Layer 3 of a small transformer language model trained on English Wikipedia (15 layers, counted from 0, width 96).
A neuron's activation on a vector x is squared ReLU(weights . x), where the dot is the dot product.
The model reads these tokens: " G" "osp" "el" " Song" "s" " chart" "s," " pe" "aking" " at" " #" "20" " and" " #"

The vector x that enters this layer's MLP at each token. A number n stands for n times 0.042.
0 " G": 15 31 11 9 23 20 -8 -25 7 45 -41 30 9 7 -28 -41 -23 0 -11 3 -9 -24 8 4 -14 -31 -5 4 -18 -11 22 -11 24 -5 2 50 8 33 4 24 -45 -4 -62 2 2 -5 -2 0 -24 5 4 -4 14 -11 4 9 33 -25 -12 28 15 24 -11 -8 -16 17 5 3 -33 9 -12 11 6 6 -43 -18 5 13 -1 3 -3 -54 -30 9 35 29 8 -14 -8 1 -8 -8 6 -2 18 5
1 "osp": 31 0 14 -2 -10 5 -30 29 32 -11 7 -9 12 6 3 -16 7 -41 -30 26 20 -2 11 -20 5 10 29 -14 31 -21 6 29 22 -27 36 29 -1 12 -33 13 17 -6 -29 26 -13 28 -15 0 -15 39 1 -25 -17 -32 19 4 25 -13 10 -25 1 -7 -26 -19 -7 12 2 31 -26 -6 -20 49 -28 18 -39 -34 -24 -4 3 17 -8 -49 7 -10 -13 19 -28 24 -16 13 14 -18 18 -5 -26 34
2 "el": 0 -27 21 -26 37 -2 5 9 -41 -13 10 -5 9 -10 2 6 5 28 -8 6 27 -9 -13 -5 -18 -2 11 8 25 -31 -1 -15 41 -2 37 56 -18 6 -4 6 7 10 -25 -14 17 -8 -1 -2 2 -19 -6 4 17 12 0 27 43 8 16 -8 -16 -1 -15 -33 25 -21 -3 7 8 1 1 -34 1 -8 -62 15 -38 -20 -19 4 -13 16 22 -1 11 9 7 32 4 4 -38 -4 -20 19 -30 -4
3 " Song": 23 -26 3 5 10 14 -13 2 3 4 -16 -2 23 -21 4 3 -32 -7 -25 -4 24 -14 -7 39 -9 -21 14 -15 31 -12 -16 -7 68 -15 14 45 10 17 -9 8 14 33 -42 19 -6 11 -1 -6 -1 -39 1 6 -23 -11 8 18 39 4 -19 21 22 3 -23 -53 -5 8 4 -17 -26 -11 -26 11 5 21 -42 -10 -15 0 -16 18 -3 -39 8 -1 25 29 -17 -14 -6 15 5 24 12 -2 7 -5
4 "s": 9 -7 21 -7 -42 -5 5 24 10 12 4 -11 5 -22 -9 3 -18 -8 -21 28 20 5 -1 5 -8 -11 -9 5 21 4 -12 4 60 0 14 40 16 10 -5 4 32 -19 -28 2 -29 -13 -19 0 -5 0 3 -28 2 11 -1 29 24 12 -17 26 7 9 16 -58 -11 29 -15 39 -14 23 -14 -62 -1 10 -65 -33 -21 15 -4 42 -23 -25 -1 -7 2 15 28 -12 -4 7 -4 -4 9 -5 8 0
5 " chart": 26 -17 -15 6 7 7 -2 -15 19 9 -10 -2 33 3 9 11 -23 -14 -17 -1 11 2 10 30 5 -22 20 -26 25 -18 -34 -2 56 -31 21 15 12 16 -20 16 35 34 -15 1 8 20 9 -4 10 -32 -21 -15 2 1 12 39 23 -16 7 14 -12 -25 2 -58 -7 7 13 -28 23 15 -11 2 0 29 -14 -9 -25 -6 -30 10 -19 -30 -13 7 -18 49 4 -40 11 12 -10 -16 -35 21 4 10
6 "s,": 10 15 17 -12 -35 -5 17 1 15 23 -25 8 -7 -9 3 -7 48 -13 -24 14 31 -6 0 -19 0 -22 -24 14 36 9 -29 -10 52 -20 52 5 -4 13 10 33 0 10 -42 -19 1 10 -25 -3 -12 -2 -31 -14 -24 -2 -1 22 30 4 6 -1 -7 -5 28 -92 -9 34 5 8 -3 -16 -26 -19 -7 2 -6 -16 -13 7 10 2 7 4 15 -8 23 12 -5 -5 1 18 -3 18 7 15 -6 -16
7 " pe": 11 -3 19 3 -25 17 -11 -43 -4 -25 -8 20 17 13 -9 -19 -7 -48 -17 27 41 -13 -14 -27 -4 10 4 -1 12 38 -1 27 37 -29 13 8 18 -4 -4 24 16 21 0 18 7 16 -53 -15 19 -30 0 -24 -8 -20 47 7 26 -31 12 -2 -34 -13 -42 -16 -19 20 22 -3 7 15 -4 9 2 18 -22 -12 -61 -19 2 11 -12 -61 44 7 2 24 -9 15 14 12 -12 23 -15 5 14 14
8 "aking": 22 -8 27 1 -12 -2 -8 -5 -2 -12 8 -35 30 8 22 0 31 -18 -14 25 19 8 -12 29 -11 17 -11 -11 51 -28 -33 19 55 -24 7 29 2 3 -12 9 3 27 -43 11 -31 30 -4 -3 -12 16 14 -5 5 -3 7 28 32 0 -17 7 5 9 -13 -63 -36 4 12 -8 -10 -5 10 -30 -5 -14 -33 9 -26 -7 0 14 -16 -35 -12 14 40 4 -6 9 -26 2 13 -4 -25 -7 7 14
9 " at": -11 9 14 4 20 3 3 -15 1 33 4 -7 44 -4 -13 -17 55 8 -23 -11 4 -32 8 -19 1 -18 7 -19 27 -13 -23 -11 55 -15 42 5 -29 22 20 -6 -11 31 -38 8 -5 -21 34 16 16 -1 -21 29 -13 6 -13 15 34 -41 -17 -9 -2 -19 7 -71 -22 13 17 -5 6 8 15 -18 -2 -5 -10 11 -11 -10 20 6 12 -27 15 4 -18 -10 -15 -12 -4 12 -25 -22 24 -2 22 23
10 " #": 11 26 16 5 -11 30 28 -24 -1 45 -35 6 -1 9 3 -11 6 -5 -27 20 29 6 20 34 -2 -27 -13 -7 6 -5 -27 -12 64 -25 1 38 2 19 -28 42 -14 16 -42 -25 0 1 29 -5 -4 -25 -11 -10 1 -8 -14 20 10 -3 -7 20 8 9 -9 -52 -14 -8 -19 -4 -21 -8 -30 9 6 -8 -30 28 0 -18 -12 12 -3 -48 18 22 16 19 13 -29 -10 16 -12 -13 14 16 20 8
11 "20": 17 -4 3 -11 3 27 -22 -4 12 2 15 -8 22 -4 -2 3 6 -9 -10 -4 56 3 32 -4 32 -11 -12 -9 11 -8 -53 12 51 -15 36 22 -10 -1 -41 -3 17 9 -40 -47 4 7 -10 18 12 2 -22 -2 -31 4 25 13 7 -17 8 9 4 17 1 -62 -29 -5 2 16 7 -10 -26 3 -21 1 -9 -18 1 3 -4 16 -17 -33 45 11 -1 19 19 -30 -13 5 -20 3 18 8 13 17
12 " and": 3 -18 7 -7 -33 -1 -13 16 12 33 -27 2 44 -12 -16 4 43 -14 -5 11 9 -1 -10 -15 5 -7 -22 11 23 15 -14 -12 44 -1 28 8 -2 -9 7 4 20 4 -23 1 15 39 4 -1 14 1 11 6 -30 8 -10 19 34 3 38 -22 9 15 -26 -94 -2 -13 -6 41 8 -36 -2 4 -22 -18 -17 35 -1 12 4 3 3 -38 -26 -9 -7 -10 -21 10 -3 2 2 0 -25 -19 24 -7
13 " #": 12 27 10 6 -17 24 28 -22 2 39 -34 6 -2 6 8 -9 11 -3 -23 22 27 7 22 34 -4 -28 -14 -6 6 -8 -26 -14 65 -27 0 37 1 14 -24 39 -15 14 -41 -23 -2 -4 34 -8 1 -29 -7 -8 2 -11 -15 26 9 0 -6 16 7 12 -13 -57 -10 -13 -20 -3 -19 0 -31 4 8 -9 -31 28 -2 -17 -12 11 0 -49 24 23 18 19 14 -25 -14 15 -12 -12 13 17 19 11

Each question shows the input weights of one neuron of the MLP. A number n stands for n times 0.0065.

n253: 14 25 5 16 -22 19 37 -18 24 19 22 9 -11 11 26 9 -14 -11 23 -19 -23 -15 -9 14 36 -5 21 -14 -33 -10 -26 -4 0 21 -38 7 -29 15 -8 -31 -5 17 -8 -7 3 9 -4 23 12 12 -61 5 18 -20 -20 -23 7 3 -4 13 -13 -5 43 -16 44 -32 -14 22 -7 12 -21 41 16 0 29 0 -8 17 -24 22 -26 22 -16 6 -44 5 16 -16 -19 11 5 -1 -29 -8 5 -40
On which two tokens does it fire most, strongest first? 5 " chart", 10 " #"

n221: -4 22 -23 11 -29 8 -10 -26 -7 7 7 7 -31 -6 51 -20 -15 17 15 4 -13 21 36 34 17 4 11 35 -42 21 -8 -29 -3 28 7 -20 10 31 8 1 22 -32 9 -15 10 -17 14 -53 41 -21 -11 -26 2 8 -10 -41 -24 14 15 15 -1 -13 7 -9 10 6 -17 -68 3 27 24 8 -20 -5 -3 3 34 -5 -17 -3 -13 -10 1 4 2 -5 -11 -31 26 12 14 -16 18 4 11 -25
On which two tokens does it fire most, strongest first? 13 " #", 10 " #"

n371: 16 23 4 8 -16 18 45 -29 8 15 -9 -27 -19 -7 21 8 -23 24 23 -18 -16 -32 -10 16 15 -2 11 19 -27 28 12 -37 -2 47 -42 4 15 26 33 -36 -39 10 -2 42 -20 8 4 1 -11 9 -11 31 -4 8 -38 -35 6 -41 -42 17 6 21 44 33 4 16 -18 -9 -38 28 -15 29 15 -21 4 -10 4 -7 7 4 5 17 -17 -18 -23 12 2 -12 -13 -10 36 -14 4 -4 -35 -31
On which token does it fire most, and how strongly? 0 " G", at about 2.9

n306: 6 -8 12 13 -14 15 -2 -12 56 -10 -1 -17 -20 -9 14 -7 -1 -20 -41 -2 -2 21 -31 -15 6 -12 7 26 -23 -11 -29 3 16 -2 -19 -20 -3 -27 22 1 14 10 -5 6 -19 47 0 -3 -18 9 -30 -21 -3 8 -11 20 -2 1 -13 7 -17 -38 14 5 -7 3 13 -11 -5 -2 22 8 21 1 21 12 12 3 0 -2 -6 18 4 -11 -11 24 5 6 -13 0 51 23 -19 30 16 6
On which token does it fire most, and how strongly? 5 " chart", at about 1.8

n16: -1 -5 3 4 7 0 -1 13 2 -1 4 -20 -4 -16 -10 -3 -7 -9 -7 25 -34 16 22 -20 -17 15 -4 -4 -1 -4 31 21 -4 12 -51 -7 -1 -14 -10 1 -14 45 9 25 -43 42 -58 26 17 14 -25 -54 12 -2 14 10 4 10 -5 25 26 10 -10 -10 9 -21 16 -28 18 5 6 3 8 12 -12 7 6 17 -14 -34 23 28 -6 11 -19 25 -32 27 38 -2 19 54 2 -2 -1 -32
Which token does this neuron like most? 7 " pe"

n17: -59 -6 -30 25 -3 -17 -6 -17 3 4 25 31 -9 23 -27 -24 -62 2 -12 32 -5 -25 -31 -44 -10 29 24 29 -42 -4 18 -9 -18 3 -54 -4 18 -9 33 8 -25 26 13 50 7 22 -59 -38 -32 33 -16 8 16 -12 2 -15 -14 -13 -4 14 35 -5 4 22 5 2 6 -51 -13 5 9 28 44 -9 -6 6 -15 -11 17 -16 -13 -13 -23 22 -11 -7 48 11 38 -23 42 42 1 0 30 28
On which token does it fire most, and how strongly? 7 " pe", at about 3.1

n264: 17 -29 -9 -13 30 -10 -32 13 21 32 3 22 -5 20 -19 7 -20 -20 -33 -4 -8 24 -21 6 -6 1 16 -1 3 -25 6 -17 -22 57 9 -10 -12 -19 -27 -23 -14 -41 24 7 7 20 -1 4 -21 43 18 6 34 25 0 -58 7 -6 -4 13 19 11 8 12 24 -31 6 10 -9 -8 -20 85 -41 -30 9 14 31 28 33 11 5 -3 -68 5 16 4 -3 -15 -38 6 12 8 21 10 -14 -8
On which two tokens does it fire most, strongest first? 1 "osp", 0 " G"

n32: 2 -7 18 -25 -6 -20 6 -22 50 21 -11 21 -6 7 18 11 3 32 -42 15 0 -18 1 -10 -2 8 -2 40 -8 23 6 2 -7 58 -25 -30 -17 -14 17 -8 -21 -29 6 -29 -7 34 11 -14 32 0 -6 -32 -11 -43 5 5 -4 -30 21 51 31 4 19 -1 68 2 -3 -8 -29 11 -16 4 -11 -23 42 26 8 55 7 -46 -12 -2 8 -22 -5 -14 -1 -91 52 3 8 11 -9 -7 -46 35
On which token does it fire most, and how strongly? 6 "s,", at about 0.12

n198: -22 -17 0 -13 49 17 18 -19 -6 -12 7 54 3 10 -36 19 -31 12 -9 -23 -53 -3 -23 -25 -6 26 28 1 -54 -32 24 -23 -30 8 12 -3 4 8 14 -1 -49 -3 33 8 8 59 14 6 -24 14 -16 30 19 -47 -43 -38 8 -2 -38 41 4 42 5 48 36 -17 13 -8 0 3 10 7 -11 -9 6 26 20 19 0 7 20 41 -14 -1 10 -16 -7 26 -3 10 23 14 -49 -12 -29 -12
Which token does this neuron like most? 0 " G"

n187: 15 -49 7 -9 8 -12 21 7 28 4 25 -21 -28 11 -8 5 8 -44 1 38 15 47 6 1 -1 42 -35 -34 12 1 6 -24 8 1 -20 -7 21 30 21 14 9 13 2 50 -21 50 -71 -25 -20 21 -12 4 12 3 -9 -13 -5 31 -2 36 17 19 -18 3 -17 -4 4 -14 15 -6 -4 -4 -14 -45 0 0 43 8 -2 6 -4 27 -19 -35 10 8 -21 8 2 4 2 -20 -10 -9 16 -47
Which token does this neuron like most? 8 "aking"

n251: -24 66 -46 18 0 7 5 -44 -34 -41 19 21 -25 71 30 -14 -19 22 -19 29 -41 -36 -12 -14 19 29 4 20 35 39 39 10 -20 31 -21 -28 15 39 -4 10 0 -2 27 31 3 14 -82 -18 -14 -7 -8 -19 8 -31 17 -35 -52 26 -16 53 -20 -8 26 35 -1 -33 -10 0 20 18 -4 -6 28 16 3 -9 -18 -2 -9 18 -31 17 14 20 -45 -10 7 19 29 -5 -50 27 -38 10 -38 35
Which token does this neuron like most? 7 " pe"

n233: -16 12 -8 28 -4 3 27 -41 39 21 18 4 3 25 -19 -10 -46 37 -37 29 -9 -26 -24 33 -5 5 -7 12 -7 21 -20 -31 -16 5 -7 -9 25 22 6 14 -13 -4 -7 1 -29 0 12 14 -26 25 -32 -17 0 35 -35 21 -3 -20 -21 15 -9 12 17 23 10 44 -28 12 -8 14 -23 13 -55 -4 11 -22 0 -49 1 28 -30 -20 -13 13 -17 21 38 -26 -21 -4 22 -6 -3 2 -16 32
Its three highest activations, in order, are on tokens 0 " G", 10 " #", 4 "s"

n235: 2 -26 -22 1 17 -16 13 -13 -18 9 34 -2 -38 -5 5 0 10 -12 -6 24 1 -3 3 0 -11 -1 -21 15 16 1 -7 -59 -2 -19 -13 5 35 0 27 -19 -10 2 37 35 -1 13 -11 -12 8 -8 -9 4 8 17 -1 -17 -22 39 3 -10 25 -32 -28 16 11 32 -19 -24 20 10 10 -16 18 -36 -3 14 3 -22 14 -37 -7 0 8 -5 -17 -8 28 42 0 -11 16 8 15 47 33 -4
Which token does this neuron like most? 2 "el"

n105: 19 -8 -10 6 43 22 24 -24 -20 -2 40 17 0 21 -8 18 7 0 -9 -1 -51 -28 6 -22 3 67 31 -22 -17 -19 -2 -13 3 14 6 -9 37 -5 2 4 1 -26 26 31 16 2 -19 -40 -23 37 -34 -40 6 -2 -43 -39 -16 -21 -32 26 -9 23 60 -16 0 -24 -27 -25 -16 54 1 17 15 3 3 14 1 -8 -6 3 -9 21 -29 27 7 -2 2 -37 14 3 6 -21 -34 -8 35 -28
Which token does this neuron like most? 5 " chart"